Layer 6 of a small transformer language model trained on English Wikipedia (12 layers, counted from 0, width 128). Numbers have three digits each and are written without spaces.
A neuron's activation on a vector x is GELU(weights . x), where the dot is the dot product.

Input weights of the MLP neurons that the questions are about. A number n stands for (n - 500) times 0.00061.
n0: 648618645503590486442618551439482480614360517607564528398382620472497545402490636543627675672635500386598338492477514560363573511524407437539627421545510489520519419559481443439387411362486579430462467505464514475521339569497459646503589497409567692586528353386406327396532456516413450620555441519487476529413500636395542476572551476473529456315616440340425609500420667516707302442378
n5: 523542549497580340485391566416288293703451375503585653674611532580537462363541441544500364374462567644587580605603532421451546306341362401397617301553518592388602604490255455620546614665503447506722423546443545486419266477506572578479521387615516541422503516503494330500506395500414427538408789657537462451561486577660537628412568262356540561450571497406659631509349487491440299568711
n14: 494485449486644473672524488332508448460497448407623425479509453376474563521453587494563503441547540558625558480429515647636552473423291676467438743598572344717444484424426473569408434394542325526450378380597497634459409273508442619620588410503296612509458491578629390524523699565494560544481590515457725594346387508408555288280635403453569506497524416489494639477497476319670442526527
n32: 401462423636489425419399533593511565707525399709192403454483414551461416414473590467561628474309511412556643531429611513478425328359506592579503534559522671436494591547411359656678473624580512467460385594478506399523516565516433732368434469410624377382357592594407446564579339574491420658497559546643301481379487564564411405521537478557597625620482461533332508549503560525526612450480
n44: 554591601278472565618426610525439325470423397544532605481382551707559618506467503514553465487551405579484437773387494500482663609683361441409641478425440694515487596523731522596441355590663576494389389497431564431304521488301413397584322415637345513589373345594354572623491365656433365471441698613423378275539605485258531537514455451718484425734597540436472488457549500413465566612471
n53: 456394390676416447665577413449575603585578590572510608505505466694596553497629315379486640417477477548562588477465596599435473558413513599503547510620653589595505519354505586409495365638518361593422595437475453443487405592378443569445525549468448482468521621544532471511536605471566480536539463331608437558308448580449459547500564403485655577324477358485495415542354430403399528282476
n55: 754655709392692221372442106719588409472563568556699756282581693651024548584651457167552374609382508586190405228508448464479555750509531598384618573325653627402619823396772654504666685476535263598717414749451421686578458369437595491264563569274439373316482416408669466558410443513504466439309462589353424238584624467475372469440701567608534455521535445437597563584479321393491490385531
n67: 532483432526460517427545415293549743575647680654389535472364483568579456373643664367553493453456484465517552460328534425614592404363565510389554577370667422392298515563582449464566597703500553622462866270478229543668562294523603600343336419513510456423372521421368353721456418402623408582494230714487556536702590516348378320543506519510573611360564693597520444526471534427618522550423
n68: 521497564505511558492465524491624617278561473674546424538455314403559668465608327662585543322491478631449377598426630375409672419477410525506488664568459584637648334602651390371393421544457458376481681517331468539623517521384394359446575463395520497485374512585338523520483465281457589415465494714589465391512590543511618407405592437509581435492624545472633431594478512607509532466361
n72: 547437548345626378574551397395470544343500494467600383509552410783527401407568525372427500659601573268503675522452522604611697596376574481497562420478415514542647356477350556615407515503590723487474379386611503467344438581363413442621473597626547483428597432467477410529591531570633329513566451443603537581492431568514366424311550626542396672483550435503495565484436371475514414426558
n74: 375411482521357393467560438432521341549398503401633314446436359712624460597552392487670444463400368516436612555557547463473503553541636217630484427634473357671484469691434597719512655514531741467491444437462434642509467469413515454445359466431441381786449579652513478462282519681481536460494469503461313515538600622573509422686670452602576596311628624497437554494577463457388408667318
n75: 408380476401355395549423618445715678556557398564439524526538294474637601517584547327510377539559451590472279582417424466371691565384548448532542475522508596526390541483774537590391536598670503601345505533558443452556508469363609594345451355503456393619451463390635463463650418556432595438545518577576353568537624539590396432389371528609322537569631553433478416519537494470595515464388
n83: 458488491647592386397546481542398371490465367380326543648391381262653466518330470452447558400488433484384695718567549550640560616585261613540497414470526427689479583478546671432583371668534427486460460626586285550329451475471386765637503368541512384469506552583559439743605576536436480494574500725602606251488511375429450552539551596539447426426383430506523395558546494476437510465537
n87: 509439454625619415462376669438414416679414693409524630403314461522509530515584365443439488527566451386568679532406566533474363644530470617445321629623599586553545429370479638541529434432386618407701466514562627695293514422383523322405391453403544461377400569390445565509424623399557727671444503503641487425587533372494645511579553406527541552351396553443638491583301563593586484398454
n90: 511253612567460429592497554481547508486487494497503385428418481588558622426571495503373573473511518422511385429552484460464605538541645648420514564587434405548432490363478598524516451556277554536302566558564609436508438449510426370396557682378468695425544434597475585574556680400527599442477603335391538573353545455708563583468472577572640326471640543412518596363418500524613323379461
n96: 437473454474509561663445547556583646506437456615358390488448521613669533569352438697508623324464512451447552465400458220494481295479573377573476521418656557492464568385494446453590551406497662613534463517655527467630517402443475635579376536569479386512830385475442443503305400584657399464642588609725471488403379525680477408663511310408588506532524352471364500609415506567592356471482
n101: 541449432551488626616386438547528509709603568312512520485254545379538388512605611645519254358625517573500358589455628459662494267434320598482562715616444553417652562515530434503428626555533602574492508546394521441609363449466441608467577609511362509555349395393545467356725291550369391580420429491474338491548535583569477625497478413621636455512593484387594594500441577332500403512430
n143: 469336508483497509303380658506536380549572482437683593509449471588531665468592529601455592509306536399426374424406419594420563454401389596450387460602396488667538547464378599511655457403567385345568603590492523510345572450506418463452645494497534422551615681274479528567591503561544475655605758500511355690445511648289441620466497399486339420475580303564464494636412569503529576444601
n153: 447527397750672423418433665510482497644581366482438502430446481594661502582517503486529311534529485443513540459399458568525423439476582523315489495500557671586577536383476481592398341509392404486429705492565500433440540421482299374454454651462669474654503489492489466511435386511386409449493437559490569622508502495551485545511572649503397484647540406508437685553302539636424566423484
n158: 350610555622464416528523515528598571446612479624379578419497503616475466445577508470453477395486278500486516628666631558426592592511402586671357525428443591484546464571509468539525289602322506543465700734548425347492432678432468740619352683415401440450517480506369404503396575537514508426402556361511425508529516444652594436339516360446486549550411539383577399514459503330631484553681
n169: 462530549378459436494539481594597590544693640633376489424547422575494475488450358427409378539380638432488445433600359467609416479362648439601437477444356569494737366515557608427619544555341675479604562497548343448479563489468618365404428550635473461555509476585399433412444428494314514718556503837537670460476585444512695457529497536704532460365406302449327437623326443515598513576387
n194: 568556761424312457509481510497488297445538631597439436512363355494551472562523494500328555518586491241368427521482469576471423691552531470481353347398410521565482486541466789592580649586580624642509382692474485436588544497336734737463606470494400414446438364494469439689524457637242630398323676525662327524482548549518420514549474323509557581557443587474412491509549448440512436441525
n199: 575621503358527414530452657584416606539386429376500410427517541685738343500532607460591527375422307623637611602448327513523709551479284417632446403244750554424459522711360524543540597489510695473615525385471548392631419238546484467421418567643409500409427665654330491641279500300705582569380434583379522704551345582441470411623701433342460413583500507393601510682384408510476433510378
n211: 488433484408621612366486682598410391578537511443552497472543522338639457436526595576467475412497500440438500457410472378563385478450411384579448524425484519739314601386525583559618710360486399599312559591474472462579640493429557543436500475405301660707469520523610349464546330497497428528472434346550509577408328683540546659391513563511559565503517471453558487592406486522588425500695
n216: 462585509548593506515237325459466525431540600488565364527485395491578426557386594335635411556351483472521542477360375547681509482650443774716365474570523575430632538463446560523637642458440609556254539598627458568633494516314438362447641583451541314411512406513375345670556530452494598470656497521583314419593680497515503495506522370364497549553567371434563359483437575480518320573622
n229: 536415546481508528511514526467572512397532482586483352497481497509467604573400522553355514489564379532456583535374430575403556565365472511463430373437389562521472682564579517454505328628678363610335429579587506309728411576575402643460332594344575368454500483467297456329420639609486638492571585483419656546390569503661353747679574589592546503451528550473486411414511441577483537495448
n238: 525563507485518411513510468401552513495423573605554544513374399392425452346589452525581590402428478633541430470515402691475535593659453528489531541467632392483453547398474503465505407713409532445408539470381427568462525638448576622622560497460382572442524508549679572442638674500531410550433506377570438515523564541420465660360418438492601402427440435347453647403527503414572709470225
n244: 581565564318585565618384338705628605557568427430623557490572767447569450365575503568546567413295523715285416536497721444378595787473324552599473303333573480725588506514530591634503599744294535485607409341411330561457564360442646543256484344625580463338476622450510392456560554517642419475559398401494493506541350481418729413489686493570487527405458514452435400487557379539386309350483
n245: 455608525563523613580575620579569409651505456405432367473492455366415485548557508559645503439601503538696442562538465360413586358479468544652481609526445463567671546417580580363345452477618276590505512485630559498495727488398427492430375558447542620467619581486335528505563543444628497412525500543577370459412466483280578385455400430503482546378450330528413513592399580554643393464454
n249: 588478654547443619660516464204370365591482690552362380531485671490569483541567259379540611777466545577506382581565395577634581456466538400304599515524675342641556483532428599578416398507419355547659575467526506587277456500461272494340443650580252469627405487670519476503463459444624563563506550472423439428378415517491602369391596625552494554327528588467393545491441559346571490584529
n255: 500718509470552487682399393457405607634425406540580277497551628441485328560541451457669460451630458545430717518488285445652575488419418336357516421430547596569528554500650422521573441325394393500497439659444396616574431520703529546555494472565380475378557387464586470412577619606525395503419385585413564623722278570533427651639436592186660430558519644485491401610423634391506354391605

Each question shows a token from some text and the vector x that enters the MLP there. A number n stands for (n - 500) times 0.01.

"p": 422402482606232491315493427409475661586557353504562414622496443500425524515289456706473584763418413501495407381693561301309564459386555382522582704602474303365471582349575564468458203625559611518700424343558367385230490516724624529608632538674481605485284438498595599394729491312776691432430694517602440468569450469481451404687320593403528537749545395615639557359523482563422437402622
The most active neuron and its activation: n90, at about 0.42

" f": 419356457456269640551592608327438606410565467676719468727694513496499383556212519595435555745361380358394609544641506561607508684259470566588493824711505414317335612541515551312313447417461521426566525579388397582451565478751542639710401338685331556599328385403473635502474538418558378590424556452603490426510462465411466524730577591380374485589291382680519601441634381505366301390495
Which neuron lights up most? n83

"nd": 408292532496296627434473497520241784522457367559622578580642372433372254524232600649469554615655427581659422333609536570361586414480571454489582739344625384486438492465304529510494335503525639800472482464285788624597326765647577379630481423512390524534482334457387645528488455390585460571445507735567223377542412370605546508519505445328485517604449451687652601486603333468466504421573
Which three neurons fire most, strongest first? n5, n96, n199

"it": 481459200503399564387496526557424652608664543508742585649550608404335415391369572661448524705450639378497501405576501409485440410356567325537624750486712402436440407547453616387281367486519738626521561281483730599528454608452420689602280472552339657710295553361728404353518659421538432621573346524456369359481620301430509558590422644426564504506544357619641494451619430595271343289633
The most active neuron and its activation: n101, at about 0.81

"h": 408519360480291586460382466434574723282559555505657621797450513465561668366382516503445503690319315631541476207750550404564518608473493433517543815462468437451471513525532529407335448528311683518423485631341766525361378555780403441504513484444449474597222480314639611492550429511547743315478640414404403487583464514556576479680430545354601556607413245643606573433613393677308607451490
The most active neuron and its activation: n68, at about 0.54

"v": 456516333471383625226368460523421581515421331377705490466726403516479357503309628704484435732487319377647373380613542424282509531369539419537506437698468363362350441423517639420494428455538727581643437460520600556492580830753640494660478609431493641614243415462664552563483593417625529522634609517497496399633458589471429538776553457388375462583499405678485675363525307577345176385564
Which three neurons fire most, strongest first? n74, n0, n5

"or": 687337333442361673370293597462552777445496448462676616520676448439357280573496603711381682692487390308557397417580457491238502397512559446388578616583520324486350600494637692453460332482522603629490542336466415478615614800758431505450510492397462431501302468531616602504553528468652449417476634479548497360494490317506507489767420603336400505595491168703591615437417499757424528440397
The most active neuron and its activation: n229, at about 0.5

" A": 497283440446331742370488518640348626483562538499517593638682484307335429369294570613479643702354316460595447480700521648543575595490557340561482727424660425433470416579548574629429210669509620587538485543346562604662328567503404479609247351587512485629356199345451591414513351539695378585626411581565401441421542395468603549577538578273262469536540282728557662493616539479503356433619
The most active neuron and its activation: n0, at about 0.44

"g": 290559408519297469237456568509370623575623476565669358804673441495457353469236479623444346543526556533613452367664624390521380579390538475516547923529438456392374549377629554466372308522413634490466464553455578414552482701756591510552474373494583675628341619389619587315635404397674601533540582501401239411435513659400604401604511631332532417594511359742396528466579338683421463357474
Which neuron lights up most? n32

" al": 467729305402257547668638520220401637380640496496462442693667469432516425493287521566401526750498364448474448381805434635738527579396593508469468747555546430411565600566719552342269360453592562484517431401453619482435520421776472411616440370361477569592401459324436686465565473366599417495448580565588485486553521543514590390689539508321342402411468303687549657407635508708264508317472
Which neuron lights up most? n249

" s": 452443450335340486503468566296420699462478538667738432673571540374478403539196313551423667750289366291432384487810571758537422557397495481473555638676519445348490563566550525479191448482518605414517357430352585547619490583584494487522506535523243534499389392422455640421601525362579590467387562542627406537437485547461527455809529648413400742618425330792524455390654565607539364396545
Which neuron lights up most? n249

"en": 508523168486446678095465574383450558378583434447720626539711373342455349571291747637419532602496458356629463536760517484298474519296484439494577537544601458450521650534543453530522315618593854502633556507506455465563547557661570403593525424379421358629324461441550544418566513439511523524462486656527482376680574563483321488681330499179364638721552391451509444412612481642320413417682
Which three neurons fire most, strongest first? n5, n75, n143

"es": 528478293311500657545451584448258568538639438472613597608449555393411434564292511599395592694313281446663419503637588502429542402282679623343562696579574516528500521390541534343361339411512647470477496522323755455513469698534425400468417558518388473593608389312668612317721551486480669294544420640440316426408325429492713405735384676347397602692369247675702532532622535603535508496561
Which neuron lights up most? n245

"w": 550607160451375552338585601415451590486490332609720555622594447540510509380211477674521550586280359365468520292695586370453485627508475463740546663405391345452386622665530602558438549552433624592566426461623796364485382599709557701640428592231435578651230516494602529346401609450609558398434642348485279440485429484489525496682446561406575633493430335557561479335638367577360347547686
Which neuron lights up most? n74

"i": 476528199393343639406418465561310732390648362365739688574543506437387521442405628653390505647587590390740418471746518454618523525483560396540613677481567495472494402304425520499306424575567603640591512346570522627482510637487455335456416436514491414800276377308551547407678488400513596497637439728496402425484427515536614578581579452333535465532411229590613590308424529615283542205679
Which three neurons fire most, strongest first? n101, n153, n72

"op": 421423376486267551322551586559361676493576343438625400788509640448330512445251376585324536822387647594543524399755399510475496427518570480517534653563605349464379556415569618393273298583639735661554516442528730320564305498733541436660621487607462552480343612566647578426506671538587714452389389561424506494471526442528653330597269627403545550541416344559531486486542398466440213331397
Which two neurons fire most, strongest first? n90, n14

" o": 279536420459413737593557532347323456484585462617581371918661535438357463524155459615402718730248441409504480618778549707573531614493473538355711628559449387467413395761557506419428399495586540463562388593476541489611464415707482574532410401519365450535390417308594657362467541395747589474440457620621430433537447500365410497653318693318312556517438259648490605483590501444441372448511
Which neuron lights up most? n249

"oc": 466474278540239634353489586542324679392548479294551430461615645446440440492381293694540580570465462592451467586653373472387417421422582219569517822439476279267437524327591510403457403459531645529589519398632515435462376522660550486543624413381341453408287366508629547493649765478670621595565504678715584436525610333375527740601425572397519638628618265620566638435612544610376305407626
Which neuron lights up most? n255

" in": 440662351485378578477677600302452581546691409531634397576522410408381396475322610630348547750316421435486486375594504608409303457379628398353510601670559462464376584623371619451416497530461700499535437371575586568783573468611697512762391346537333547609283264385523623521572430312704541392458514516589463286440553614375407568667389585296218507637478438733645665399573423584403559507628
Which neuron lights up most? n67

" and": 391425217544525529549364512363401692439603476538686647580586447465572452285371506603638478753424330445574449527697402529555407611420576487419516669532468540347479555724531526369433390418532722378501405426416511456554576457615539477597381524361493591684345310241551800330667506423726592506297521584624365408366490385635551494667504513355159617553478302692567667479632293674360528460571
Which two neurons fire most, strongest first? n75, n87

" c": 409505394346224624524393467336416606448620542585604475694555472349508538568210457648285559725304422472497622445667495627720545647336511336546535719486478405330438388486502569388368507400406724522618510449432491512521509388761581446585395572528411571693197404371521615583498663482489599666482642601538528387300488446457577545749522626329270514582468357537527428563734515680371321399503
The most active neuron and its activation: n169, at about 1

" J": 329367430438215617397394517690386762484478525417543559506702437362550434472390636716428574755464333507551427361649469565484405648543442370557494772374572379559526506602303552518396445497492599546505387514518614550596442546516561557591337322448508491538330233316512597603503419369625355644617386599509541569454466471447542697581590548230356388720579370812563662513606221564501374394655
Which two neurons fire most, strongest first? n199, n211

" S": 393361528401309583342354412552396654455591583532522641554761481261535420422320483660390777664284225527484441495807376662533549544386486344638463562478556431358410552561410534449325430529542581585681432422377565641609509622523463428660383525474355431501254421283398562562583491473608509520459547508554607594320431429383543453690583567336444603670512319843615569421737489623530441460515
Which neuron lights up most? n199

"ic": 503327359415355454593325501524403632363743351367729576597608573468424515413442510598326486768264518507673388508580281385599608355323591352363560723502496265503425485388529570336397331368399586462494603287496690499603582675641497370457366479565648582575426451541538701522664556436589350514636486696554454392488349376522532604540649608397457586747653303594657632452619306709442379408486
Which neuron lights up most? n90

"d": 497469388565322625322405514454418557505661495422854527658617399313478325618421508526324452607424460520798378372665521607362571617467593479403618775634399368486563593465490630481498305555385663519425441280334719632385482598629419386589525405494389730615435388344785580461726413395487434527503570500523252445473405554432546413640399543352469494657404258597670468594697465527307478441591
Which neuron lights up most? n143

"al": 584467308442453581470477534377492635432563242392757456797503418514308486378239565704349558841300481428722557364750403452459487556435678516410658691464657435640434475367573525414400348433377658579493508501301514409550437644661520329421464389463576593611396470481537715467554528471466468437564619535627284527509365341631571377689625698541443601494478189561636504303511476644414423483492
The most active neuron and its activation: n90, at about 0.69

" of": 437446399583325799582504602422447726426727339568545367738602549440434484367349414637477591846276376401510390244581427506366464479334674472417583666548476542480427562750481584371405404470403636449602458455370546537665684454626509357516461375449556477570288228346700658413656493390668500479436509601634433330297476475545521452520566626373422574493410384702694636326502526693543514516477
Which two neurons fire most, strongest first? n68, n249

"s": 544462516425418533430563614421430511506571283600642556610822470321517463427456326850447502592325424330564446460672778514487396339368509426391671706542522606538454524444620597393472484451689701635470418439277512448552423799613348427372484539384546578413383414396548579317640520252548494402478605522549367486415446546442412540698435553417422719812344207584635502418555410686467542387531
Which two neurons fire most, strongest first? n68, n32

" the": 507604545332444578373461580408499590523535465543869656558702544524421441467420536698360612665372347439513446378592407597504448445403643444477408857608544475423493666510598499437451286402388668431593368468397464562695410285677585429447451470350479445676405150401638698511535472485668442519427471477587412356512630330528619475646498545471306622577418215581607729470637429668315417312478
Which neuron lights up most? n55

"ing": 433420327490450465437441500450414641603576556473577428595529446419520417614393556575316576742348546394612366382669467564404452469301595413474577668612439390437434632423463659501516184483363641467564538327467535458542474443779517522565386474434516513709362371410837520373679546331446455303577545539548372472450386439632543523745552572369339475757429134737765617549557359729613493464614
Which three neurons fire most, strongest first? n153, n143, n90

" g": 371452449330359569426627701618337679561598538532645518593702535555515491567214346653364469696489499435530541486752469664550427655321524374549438849658493433491618419376546539380325449316490771456522367480327413409519509431528563473471445545450371527599324284464379596579515506457403582603410561565530500418492562608495555620689560555399557583590192319614562558456500233765404256319580
The most active neuron and its activation: n169, at about 1.9

"t": 302439386579319571388424560269380442343650384564704540763383494477474508440313452756506614719467416483568468432685673481407619530431621442391661878573620291489353542427507615375574425563521598484472515498313631563562520603708417685527524373588366691604568435381617533508561591579589468384475654627424384460364269399403487371511377665361523615689558398553663402363589257521435324338409
Which two neurons fire most, strongest first? n14, n90

"ist": 465401365420372323453430633443352606568565343347805578610641319660523441585468497607478593621426605433867483509537333349427510239239678345301540778583516283401487534420460541448440477659577654490473550412441514531472490600567574461356502476552693459562424370425701558523746633522534517424390433580671444366397537353390571710700435587375385539736450359694554538545517445617225433427476
Which neuron lights up most? n5

" that": 337438366463433651535473518470515712353659337512576528671671645467557483498273618597518446665458280501403599514667536605496501482463567436473532753455445545434445539675476523352524348392473690349389450460299518519609586297621486506526583676393445435687403339274475740587491538636564523367336449415613689418461435455546598414652474440407412725688417149723551675310679336600289469384472
The most active neuron and its activation: n96, at about 0.4

" w": 570521319373439663519468538260366619528423468746678643651831418561591345441288489585422538580316352185456528618642561588440496648410559425577575477572318340389482543631536603454375464453385670526648420637397572478520531501690678598629431518428301540604212258385575673497473559356458619450479604527571435432412541478448430541845484569359363562642449402666538600293565397569377317476554
Which neuron lights up most? n194

" ": 478421337459335553432471504302371611356720454663594534714564589280433393415266474659476556608402272503584500454741562751485485687375451485572617763654456420401481573587543679465458473434460543354609470546519481580487574481512547416535460532626466475702398360401481580476486438362544484500579584519641436522550423443507632539665314632055251642672404283713578534285618541443499453307470
Which neuron lights up most? n143

"up": 423473287329491615414494468392279661436406362479494589697786548477386397652305620484520580568451508610491532577721558545315628482557604430370566552523551327343436593473630583255647284542591871499507546372477695556460316464592491465801729574541512521579484562537382595355526441393648504344399419565584472389596473512377509518816396523279478563609566343691478445388433560443268347480329
Which neuron lights up most? n199